Layer 5 of a small transformer language model trained on English Wikipedia (13 layers, counted from 0, width 64). Numbers have three digits each and are written without spaces.
A neuron adds its activation times its output weights to the MLP's output. To switch it off is to set its activation to zero at one token and run the rest of the model.
A neuron's activation on a vector x is SiLU(gate . x) times (in . x), where the dot is the dot product.

Input weights of the MLP neurons that the questions are about. A number n stands for (n - 500) times 0.00089.
n1 gate: 446536869700596571558398559763603386483658714443334378601616534194469477594462372451552427531495617409550786571245554651475370541485539514502753606557694596606614590525544626569615542540360425
n15 gate: 497361522564586450377634577546180560430360474603419578640385505689577479390448627528497409781682642382625462439636544476458536467246243856648574175457322359692610589703594116720611443383441475
n29 gate: 530319380453328713497447437576527487611456527388490782529380629359270381572634174727536447522245539321561787617305317520443607698747666527461596513594555409638629544442501475682503401456545495
n35 gate: 742531594466456425304415469468448643546553563414761575409655563573114560606459726321314335245264466258405588730459551808743689458560609551418458429725442616741341491558642279262479576496437680
n57 gate: 321299543638543482611543517512529523573620523242609503420602377394564303519646487566537500519376546644466477841677516448483496506454549699592423587560574511663328447356347718770714478488333509
n58 gate: 394626259461674393623728482332704449362331626313361643392501399728474449405416860973362502607461430480873503413701619502737619421399396510342501575294244535448568441360594311628251653684476435
n67 gate: 508630506376656705500768514240548394610269492242429253335439240467542479607461465552432635461475557685609473534544502409810343463450492524436399562498681401413644466684495493559748521508512413
n74 gate: 362554652401505352561575430450647464489545388534496649554547323396625560481453589507659588267546582313623725506635419450624311505399639555460596636632527546505401345492613848625392480617485377
n83 gate: 568467329346492416629446259431665563288478223661283742731427615752479616261776421492508701541349311503668590714659397456512537451578507256477539338228547413531317585518557464605389694252544751
n91 gate: 379546512498827176479213444668345479451686739602527482518522563285435261527219347652376696368349528702566371728461317485514334517536606236502588298404493583685641483541180681513496663480367419
n93 gate: 447561330359468639388415532436597469430501352549396301342262395579687730447461623358723410539358607384413768737467334544635522564481648671233696623594452464374595603549735469534440453531271390
n94 gate: 427325293355628508294594256538404626500636398488603684610414363675573516495260540530295483519224515589516558498711441297275363616762572646395429464451453489431606720322424426633754688441708505
n109 gate: 778371560438733282694632329567516568615489614610482594444676425421142520300430611617525791516600543636736305543440543586352783554429450274586481218461645637467421367397555465303516480449503604
n113 gate: 662645649460616524476666448480649426529677525677445153773501465659811455522360151392400536719441555394755502481506658760445459528626368550555709504435583470631333447435356336401376499483626498
n117 gate: 467269581426648502657478586394462424511757351493653443790604667430488430129585547484783536671485392479561598062498465360494445469269329634593498054306605683744486540259541246546481484533429600
n125 gate: 550358393391356619420477607511573334692521484425656499397488381549427852386497455510185639613241220511684542393681575558492489476273509556676570551562219390468518503350570742757404431643295301
n1 in: 491083615590653539175344251560483605654320524463498452440505613461391555654569348511516435596325289577677616565476474702445448551349436430638591345585252302619432551440543408617585399361582229
n15 in: 459436435569600397278435498437609415316347498373772483534591504457595578502475509559347700320505454588172353647349472532705458660617802315491313446395395688555616589612518429327681377540535291
n29 in: 337336333394499518325421550515565649361363962555297518667436399465614408589552738488447383550490315396554443732539338504445503301447743534637462471561668499525531598616657655544473518451346422
n35 in: 804466623579474482357407290463311189300522566731492663479627729534390517701461544549371724348587363313474377407683432584325563612268476558576478310486463412571445626538623348215520397521461582
n57 in: 396581541526534528584664394283662303611331510603575431587272374477693273465698510492721513470473310290662422612615523689405485646484539509378373383429611263573587409615568662335555299313643372
n58 in: 341468426627510398445344623256504499305576554664723616676700457562586394492468385440411713423435731516678422303186449510750282499603648488494745452711651514519382488606622620495482187575703491
n67 in: 562312420588556446326608544470661655595310508392394561516695460619586530579593369458318479502611605547444801667305598591665357482503558395330507703274635342610527631541510551697372542313707489
n74 in: 502527499646797404379548543569432579434428788503511343487470556598361410624632387483373251716490472656580434511277444698491640444526408408411343421270467571331563596447281410733563468490559672
n83 in: 640409400447699368631558623412435480680399634400606418213281444530537322526500642424418469705342566584370445584531504359679445381365543355514438715692627625379579327408499541514794492696619258
n91 in: 537607832627708519534532719481525445427599606473819300361620239495818483375435471627538369620442476218845359581478389399635391614491577384436324391614496589647472325351576615608380487625464630
n93 in: 315403715621480266556598338536414580342536502640164541673570574533348359398489309488540385419474480632554683598329474517657433812273510517652460557413378452578320733567769503309593341402470482
n94 in: 467593526271405413744271680523343207506508549337630488407421524308711417494706374514751468310517483349525480618425611659604705668650525555499568540670399534481338165386554651265392466547416690
n109 in: 247592286318522581389510502388407521335524479511549432812515569440643541756661417352479342422339268401482456738763471518468260554536397549702628683561480344719602580334342385609382588402493418
n113 in: 669536375578452468438518323458544605459349729716692391479619585505383598526509579662404540311593474442403502270345259267543667524312732547510345463490279613544635802685471724316456456393345707
n117 in: 588399363465632749511587610595500470448316563485452396366481580437641480593545860144586226694438670550223593550652406448115443446603312261668512375493450540833535363300434598494740673599475508
n125 in: 475590593546509635548454575523278375550316132743545568502459448603529501412665450250611799378315693480537655774395652545476411295642473487342513556672626588630369417545482392584362337511619283

Output weights of the MLP neurons that the questions are about. A number n stands for (n - 500) times 0.00072.
n1: 365088340455511505428364444511651587683295442699392373673432614603443664541592433408428421511281306644686445538518397663409305460585464432700524388444472410612415586365613520449558408494495492
n15: 401637412515198684753546465449584473328462418300623438338529393358269635345599537584411726557417397752619594484492475511393502611637549256725324738378588550390475436375664513346528655634571624
n29: 358197462355580625370635577582558631429236731655504438723573440705506490497547564565705342488508341194721553444724539427451504407555580560608266516485389713482550549684470647515455463599366604
n35: 424442324691374462638463521600473303347534414511484540511279379297850297251572375577760617582658579656650466250576412312497291557389577572601474459503691616361574833572534727785591545592491379
n57: 443518456468295654517626561378639436602408309744641276635511557594665298530698388380856405422647572519553431721536432572548288480412485691582543575332600318447430640523575491421654534284381661
n58: 579335448462556302338612531650502552732478513502423478471297656267343559637706554479424432488393411583523546488923266626343447471422420561463458526293420647324718550536324533681356666395484260
n67: 612481299463685671307620416341476388643343469480619504572594341443655523528457414763356514529475504436622565623400602649539378621358330773301309482503820489661551458560565678453455648622717472
n74: 502463508511595418344750497347487474570622707484786410561454623599385389613396559527457340503432502580637336332467492334466473633656416646531251568338663655383476415578406452517714503523409394
n83: 374393535323621676588350632540513766471444169447440561359582466534399476657248589525432692537458393516548665200517449487437518578327755556366312498723581467419519456498424646623501430528546142
n91: 309300263685345466496591648301708379741484443235498734443313475378413287555585423535515468450515649680152662466659452380356436579726480548322580758273482596687592569531540365582516460467562309
n93: 436384659478477347515509448439299467643568510372240564738564555560454418205379285413413370376501579504396404543362558612542273884277320474613366475557550534682322773598692271274716463524510613
n94: 579424310659686641315738312606369454540573483488353498648316431736348611588322676424611315520346729466432447554681506605543678701684357413441713461546503447651543728537417520634645737516503518
n109: 566381652438671451324401601573464474837393557680319462515343444596231452378451443657423403547715658498614502607548553592619540486406773534595293557485539400353519446732490719620686743458633646
n113: 607427348435662555550508636538468558504603656317452604506554616426413473494541503394517434303478462479271515208529281362504608463453641586491454463515593531575442362423538724384761533564501098
n117: 624614978427476246492490658280544532773654673461510637456566322605510485462671504883330376651438395516651454455532437520687580172537503624487541320633350759325371525649292517718392424548432169
n125: 488438345625594503437360304536698338548510750556498692604495605478496796410328474563095518634365204362436305461499546648400473420433538590541815437372351384522654548334503596626448661521330225

Each question names a token from some text and the token that comes next. It shows the vector x that enters the MLP there. A number n stands for (n - 500) times 0.0047.

Then comes g, the gradient of the next token's log-probability with respect to the MLP's output, scaled to length 1. A neuron's effect is roughly proportional to its activation times (output weights . g). A number n stands for (n - 500) times 0.001.

"ig", then "ot"
x: 576691444465435623441451480549448614410537367537578339627543328469527342427771586426521521543821668459680517791464596524541497480510580472553233526415442418363552440263487277385625460563569708
g: 367743568500325661340714441443473271597474299538405498427473233386524734726542333434411545437531618439538682461292474467439557460585777589390500358646447417603416579240484312382410517562480410
Which neuron, switched off, lowers the next token's probability most? n74

"al", then "."
x: 564695417516340488452452298536403534455530299582583297795461444465408263373546586366530554558693552519617491701419672457553431512534294427602342628166508413524500528301538195358429492607576678
g: 431325501520345468591502485588517345421544673528426488479439565350298453456387577332349311384279628233531511810592397633503538265563575454441746413242469590233461515382508706639486596566592446
Which neuron, switched off, lowers the next token's probability most? n83

"28", then "°"
x: 582563275362457472489584574596375505394407413488511465422573411253395296585613543540264375729656348393466379865273532467590305543375522667422428543635664528357530401295544529459410416442638649
g: 674608387412352612645455505644683503399508395440659671410298492333635317450431255546499379392633387401415397536425497358399545404435607425698660303414488426774416679523529325772370611663472527
Which two neurons, each switched off alone, lower its probability most, in order? n83, n74

"main", then "ly "
x: 607804519307473587383545483517299608507350321498580410520655495381384333368686491373681433623729755492705473850411591597574283350594584595389541480548495649249499512397889335550476504374436627
g: 397541598496505713127287646480723359613644601534649437552472630463532590471602500287688385415688562440283401445673519459693386356539510399420454393471440580546699599183468375422407553511412467
Which neuron, switched off, lowers the next token's probability most? n15

"the ", then "v"
x: 568772328572491576600652329527396500553415597508658368804547509231411287848430540381450469412371440492577615575272520483409506246555474476498401609630334359363436444441481527553450120362536393
g: 289864396477530479492536580574499551608555449341602613535411472410637407308474375408471567326568480330419209622550859420448673484397489721599528693670475579466403305451677639486565532628467414
Which neuron, switched off, lowers the next token's probability most? n58

"net", then "work "
x: 559757319419484655436506232533364507604587426432552249435529552243564345266594474452545432530568600548704521915406708718523250178557532491533647569446539496363550565487434295622475539480386654
g: 290532547556556710382648644520408625604473642594724623397600587673481575618692419585463495369442582378515558553450681333390558234589755362523480368594257687552627620546460352752479571398313539
Which neuron, switched off, raises the next token's probability most? n67

"198", then "5 "
x: 547586371550472650578678419474512522392341289447578378544702306313468339786428567723129456713739675246458706774273553377480280575522404697438460443421642549489645334518542609534385403346368529
g: 633600344662360479494323499344288489570582699378657337739547558505520575744824584416411300502356485406622313613437527562790602413504431569420734376538390468477539528477605614429557385487350384
Which neuron, switched off, raises the next token's probability most? n1

"|", then "\n"
x: 560368537396491567568547140413475416525649524431611383747550482286678172405364521556379383765357554342408510748216638529463342287478240514523635551569461437501461370424722401596531517438291572
g: 660744489405352297519413492452404411320385476647521546541492522504451227505511698606595504642456694297474350668774560350595425432232290562424551403431626501524428565333496355680312642664509520
Which neuron, switched off, lowers the next token's probability most? n113

"respond", then "ence "
x: 531695290402437652565364357201437702551450323582541277557538443420578317348759445536484501762809595491463512778353513529540313439552163437583777375732548650376527526310399567592383511519321567
g: 494534444354727637304432734579563646433372558527430698493373406463602423605483533455464377500548731381430594591404379356647403685359565453494348206535418206822413360507463626449572525705551499
Which neuron, switched off, raises the next token's probability most? n113

"the ", then "f"
x: 530750322600465583567642397540473517642405605499602329757539480230464262827402550402401407463331472536548631600314529470404442215608489469460355532665347341357436405438523470536432158402539382
g: 283841455537431607470481605701365505396575462199471618571483588529480465383488354376552680394695255474478341517621675361476626310494462750382426736451604568423336336386502489519638512511464368
Which neuron, switched off, lowers the next token's probability most? n109

"whose ", then "last "
x: 553751407437580667506593369517517513685485593526489369674639571298519308748515524258401619568520420126512525541307614433376549248472480584406391518742326459391615440615371522630451176400214402
g: 411574480939443493456579520470564540500286460338517327523414517567560574758410367280652722463405286408537675624814511496476315512478307476341461542526567491620435403469672316577441467577504400
Which neuron, switched off, lowers the next token's probability most? n109

"are ", then "generally "
x: 542670392523493527518448386536683577592547525388664369504787599102449214692378432407463475413483461491464512557240562565504536553473552599391396497655338466485662490331312437454539199347527410
g: 436276549563582529450457321416595606664718415442439642555562482444763454498499447523537342582387459612440605439518490356737301620700347460404622484662445305617577522456095512321464633240485447
Which neuron, switched off, lowers the next token's probability most? n15

", ", then "c"
x: 647356387632457637490384415440511466627602418557376434708593638368679229578321660437222603414478488666501326440240585712474538407567477572542356588353427552388587411294449544449435296393375362
g: 384507494213651517505638661396517555580401316525744639547313479706624622366279426472352320436510417400656279729549534417506607556420548404463463353737773385501367496608538393542451364430658547
Which neuron, switched off, lowers the next token's probability most? n91

"| ", then "3 "
x: 491486402567464266662590493544519420679580502460422465512751439413691467518433687305356623590420641611567479453206517676408554245455408521557329321827399506338559365242583546566391492495538340
g: 643637529537491533337400790453485566244198571337507479368591280422649509428653658597448407571363375366365484561548577394421361639548672588230644514421485518715564313616634449639478585351544595
Which neuron, switched off, lowers the next token's probability most? n109

"def", then "er "
x: 682678464263473676419470531343648633608521257597449386519516371409568221544596658286486453445870571711676508786357559656562219399594448520553583538666543616433477441365512416685517433713666616
g: 740381511770302640460443565491438298395588751443453387382676384343523505447571296590522689509482278567548383433583384429524672539501549498661595701477709452682684311390651359666595518457422581
Which two neurons, each switched off alone, lower its probability most, in order? n15, n93

",", then "56"
x: 496380431603424725625449752472351507513498391444611401441484360390695244320398614750377602664429372453481740773239362201431483479518621459519582564480279539399339545191565412705397246728354501
g: 491607367183482418484313647505579536515437710594460412394481637422514511216427446431458466489318569475460590634535639483644706422679490504174464510708579572627599453610321198695601622614597495
Which neuron, switched off, lowers the next token's probability most? n57

"sl", then "ow "
x: 653688437398429551408519342511581614558440258631474389399418358289498358445707617460494632584700855679487592624285539497539299336583611455584578804622603318461431537354427303513448351732333648
g: 647444457703577344373492487453317401442427353432475508556498561243579516447587390572707508458641748474679590469365519387731436567212369586531697522626695658638558693652514489473507792468311436
Which two neurons, each switched off alone, lower its probability most, in order? n67, n35

":", then "37 "
x: 562389372639428636598668575354418588781461455625731448570351508226730358454287907321335464641477459523382406698377562496622529784442727325299310654446411483399502526369213422471483457621491515
g: 647462516661487456579433483421432419705464585295476427630484479435404607431716719736629439548378512736561551499468418531433538520467667603335528620557470681539856478771593619367603454343175428
Which neuron, switched off, lowers the next token's probability most? n83

"grow", then "th"
x: 522666326406424762586470402480461395296393437500481418428570645364624220476784444513622514729720532707617611802425619670607433485677500663605612654752594561329409533361285509576402421518378598
g: 410679464609597555425493380703407458507630280322524548637486618522493367474297430438469266394160455345503522645653692563532446206602483683552431367587469248478327604539433321618553466381357450
Which neuron, switched off, raises the next token's probability most? n94

"Loc", then "al "
x: 410847476468484636544408266402583687351353285495633454594610348433590318502608571404556336750505834586671672880462596536534620368503481537619620673688500530422514316330570416267431479524341633
g: 516495458536474616648350485603371641344419615516501528188552416752390473541332433511421439536378541428545431629422255687459504255661549706495606538378344691526593447642394183656372585702607430
Which neuron, switched off, lowers the next token's probability most? n35

"ym", then "e "
x: 417715360476461538654498250447429416485548189658553429673553449444592279329762418439567386422748634572667460759555525318531462338630594485559492448443462657395373482314617216573405381418607656
g: 717493537622416498555346468665602600577331535428593556595701617535459620480561583557619473492648490511602372392521121652373557495539457699545623488222506643436697490486656439571623574084391566
Which neuron, switched off, lowers the next token's probability most? n83

"ial ", then "period "
x: 566577316502461712564597422518466489464623492632584418744637519203460191588305582451535462347499603425629517487347515739353456603541689632503124473487530499357403539354454601588558321411385389
g: 598495455457485357332534578497624538542415481578608710463294609696467506442365321371553630532538632399706728593624687428431662366608615768382411356695591576234315407695451591514327401533516655
Which neuron, switched off, lowers the next token's probability most? n29

"Eastern ", then "Time "
x: 398519258307423647472637415509630690357379460685513413728668422334438195687410487499542403461509634620752422501249424616321476448531600615560396604768445387382482642466398519682417341523626424
g: 328558495679600374478548243484403421407728465464400275477399293487628558522510586766577519593611239213598522663461581573420405697399337625562409515621585638513352457622406765551476470533641367
Which two neurons, each switched off alone, lower its probability most, in order? n29, n35

"ash", then "ed "
x: 625710361485407477569516357592435607393499277529418389636455325408446297295592477508449425542776472542746512825447657561565327424396421392523405521422492551356712597418507106604548432539548669
g: 610590619571509484761296388392348519604268515468612480589490616706685626593519471629650646533825416685249492377388441568410438529500503341681354603639471569475771510567556346684495469463347525
Which two neurons, each switched off alone, lower its probability most, in order? n58, n113

"akes ", then "each "
x: 537750353603581654508414431443501540389850337504527516644620518252407202552384490449349474571639177423492383504406532599411501547556746543423299592602354589482816421275258494480455322558400394
g: 519579381798520593258614487377360555564378413426449291524532562566632515398691566664481451571223374526647585439419399401498372517490329396566744560335483364457266423673535706510491440298441229
Which neuron, switched off, raises the next token's probability most? n1

"′", then "36"
x: 290421413344504478497538408328156608564673379644615511450629466458677382460601730424496668612398305449564530686408762541414708412676519422448491638683163481353378566408579729528441651469628374
g: 473604533593378366627419551134493408387421438458605379421519460682403684599511454419503328315667581536559494561461933482454717639494392524696473711412403336395480518375319435451408594400347551
Which neuron, switched off, raises the next token's probability most? n125

"dis", then "cre"
x: 599970363450450624595291447532379712778463427613443403537547441295585342633575466380367364551474540561562458836378758504519475495517291636589562380578526823335607524474609457657434350549256617
g: 248412541483571297562488723540386675592615448166193475751621452409497376598459333390628590365532482362756401552409565408494571487450515570436435617379514565457508432603761556259381432439456404
Which two neurons, each switched off alone, lower its probability most, in order? n94, n125

", ", then "ol"
x: 659372384627424632501439403447542490634601450520349439645619627317634235555359644469310596459442556629460402435206605689457478425555573594535344558462459515356614420390424538478447271376318343
g: 246423560484653587584513544442546480546500491597679769570478550604705585482539738808556488419603563450503282527366762329507603450603604510577521425398614254699448478450728433671693524533648330
Which neuron, switched off, lowers the next token's probability most? n58

"| ", then "76"
x: 555502414697441322583599531458507321697574502560392452454698406346665438606392725272377575628539514566552487515154422591422424339501404541500337396773362452288583387375537517514388412406406342
g: 456413372458396613383229534345427612402488393395346661524253436420507575493366366404403606507541548579578545628442456062635534424463650631508393389488501616722271502640354533708575520697654547
Which neuron, switched off, raises the next token's probability most? n83

"Mul", then "ti"
x: 518663336583479575439401358458482675604306250609597449619588572210459260440562377400675407587582565529612496658301678581486474369607290412571621580442540549386559484368740504540726452286628652
g: 415523670499413602616271440640483694613415331488498433388408493459449452479220285444516586512284318439748690427263511796492389458558426373599540549361560411521623635741611443503475677419524296
Which neuron, switched off, lowers the next token's probability most? n1

".", then "m"
x: 691386380922279601607455612444411497698510624623644406669359446411603314200677573752298734572608137525370621685340414525374341708426631519495470565482520679408547415227356287288608531522473453
g: 450357553614337413535525501601403638586641430520498650690538471452564511245402461575527513504655518622475425591564864252585435826356450616465235523410633556520495806490577262520355481394488419
Which neuron, switched off, raises the next token's probability most? n35

"all", then "oc"
x: 590608403460401516534566334594420646569520282522516277614532369426296334554655603296476523631903733441557519808385646529539320357509639565436519758557525532489605560304559295493449518494655675
g: 357636609700435433387563472474658549562448294654581482564459223505380513531525366361534453341913580548585627276468679352373666519681532353532639488667287419484564703438579452663589478513427568
Which neuron, switched off, lowers the next token's probability most? n125

"work", then "-"
x: 556648323626382690469510314555340672413532366496643237604527366333542255224551467536640401448675660422723677791494652566514321346492340640537698567423532607332707442334526383504505480535367633
g: 368399736372240445649465370682463283599538555611581531398488592395464546492423505520479516347518539499625304490565654580544712625433643397294589353226441429400649399449782496375251408558677645
Which neuron, switched off, lowers the next token's probability most? n113

"Soviet ", then "Academy "
x: 436833316216377712577679276535532694580423531615506591738657409258390223700320498600552304492425703622543691556267603467417444396513696569470341427471489303385485558480452587654376347571409438
g: 671281526298403419641668124615638524417285376611410519429404392510282395602389518431553524600421490312541686409453647545310462411689538642633425575613579751475541426487534704504584510292515528
Which neuron, switched off, lowers the next token's probability most? n29

"′", then "S "
x: 364431373416527509490554484290205600528689376625675536400658414430714386459593717434515660637423349476565525716364807534430677510712497457421512672690192471310413572400550667469409626483625385
g: 261365347483687527484643264507432622735496384626431481464420591657423433500331460520753430763786524512239334398597325653442593391531498561643552391453444501476469694549689585494439474627403657
Which neuron, switched off, lowers the next token's probability most? n94

"′", then "24"
x: 281417407336504463512544412333163621568675371642623514461622461479670384454599733425499685621397333460558530682419774555422716422676532435456492637694149482365394566400579735544451665486634379
g: 394472546632554381339420683343471460589677526458796333342396307673419559534664355557608581506626565464368455490523722388483518529306539456510589808254461480223600342441577518441312665478409398
Which neuron, switched off, raises the next token's probability most? n94

"not ", then "included "
x: 553941461478506417568443531501433677738681462578643504557721503192332300653410557490436521519484629449417544632356553506487319361418621598287339395462308428478670571379261405576314254478506382
g: 404455443527554469283552536564614501629479251468605557476542388526344431430461461235536609727667492602445752293582380471794329629563457585473347265614349663738514614569298397477599561352457599
Which neuron, switched off, lowers the next token's probability most? n91

".; ", then "1"
x: 767566360463465465616632366294418418597640524500493510377581593326642297343621511418344368622516352410462478209252457597467506453436386395543431653539383576375646502265632388444470388581459331
g: 603508589406565452493551606272476547312284288692480593391737602493456463566713807534344607591715578592516607475625208503550496584609475778492427416655454478527258295366633483516543490511503473
Which neuron, switched off, raises the next token's probability most? n83

"uc", then "in"
x: 535746379459477446365300616514436581505433147615598439762537466397613368277754574346560430635744493597859636741443530548584476535554427489545467524479498505400558443393641337420648365589534667
g: 778701429446504315540483415343778546572757302661434358546404478431510430618527574485498452381576257218507481538646779352296489286419627439427376526462596538640457519494494452443467481437656689
Which neuron, switched off, lowers the next token's probability most? n113

"on ", then "cl"
x: 519453518447535431568644353579416560616589558502522366401757462149341204576488690517409400410450468559568360456323643494448446362397754604556449668509475449338596459341662439634538249586422372
g: 275499370432616817598402532656276556652412362452560537580288703449682520627361457325630557440459553544504464633490822374304475289394375521742425546515500598525416571331466503485700461422398430
Which neuron, switched off, lowers the next token's probability most? n1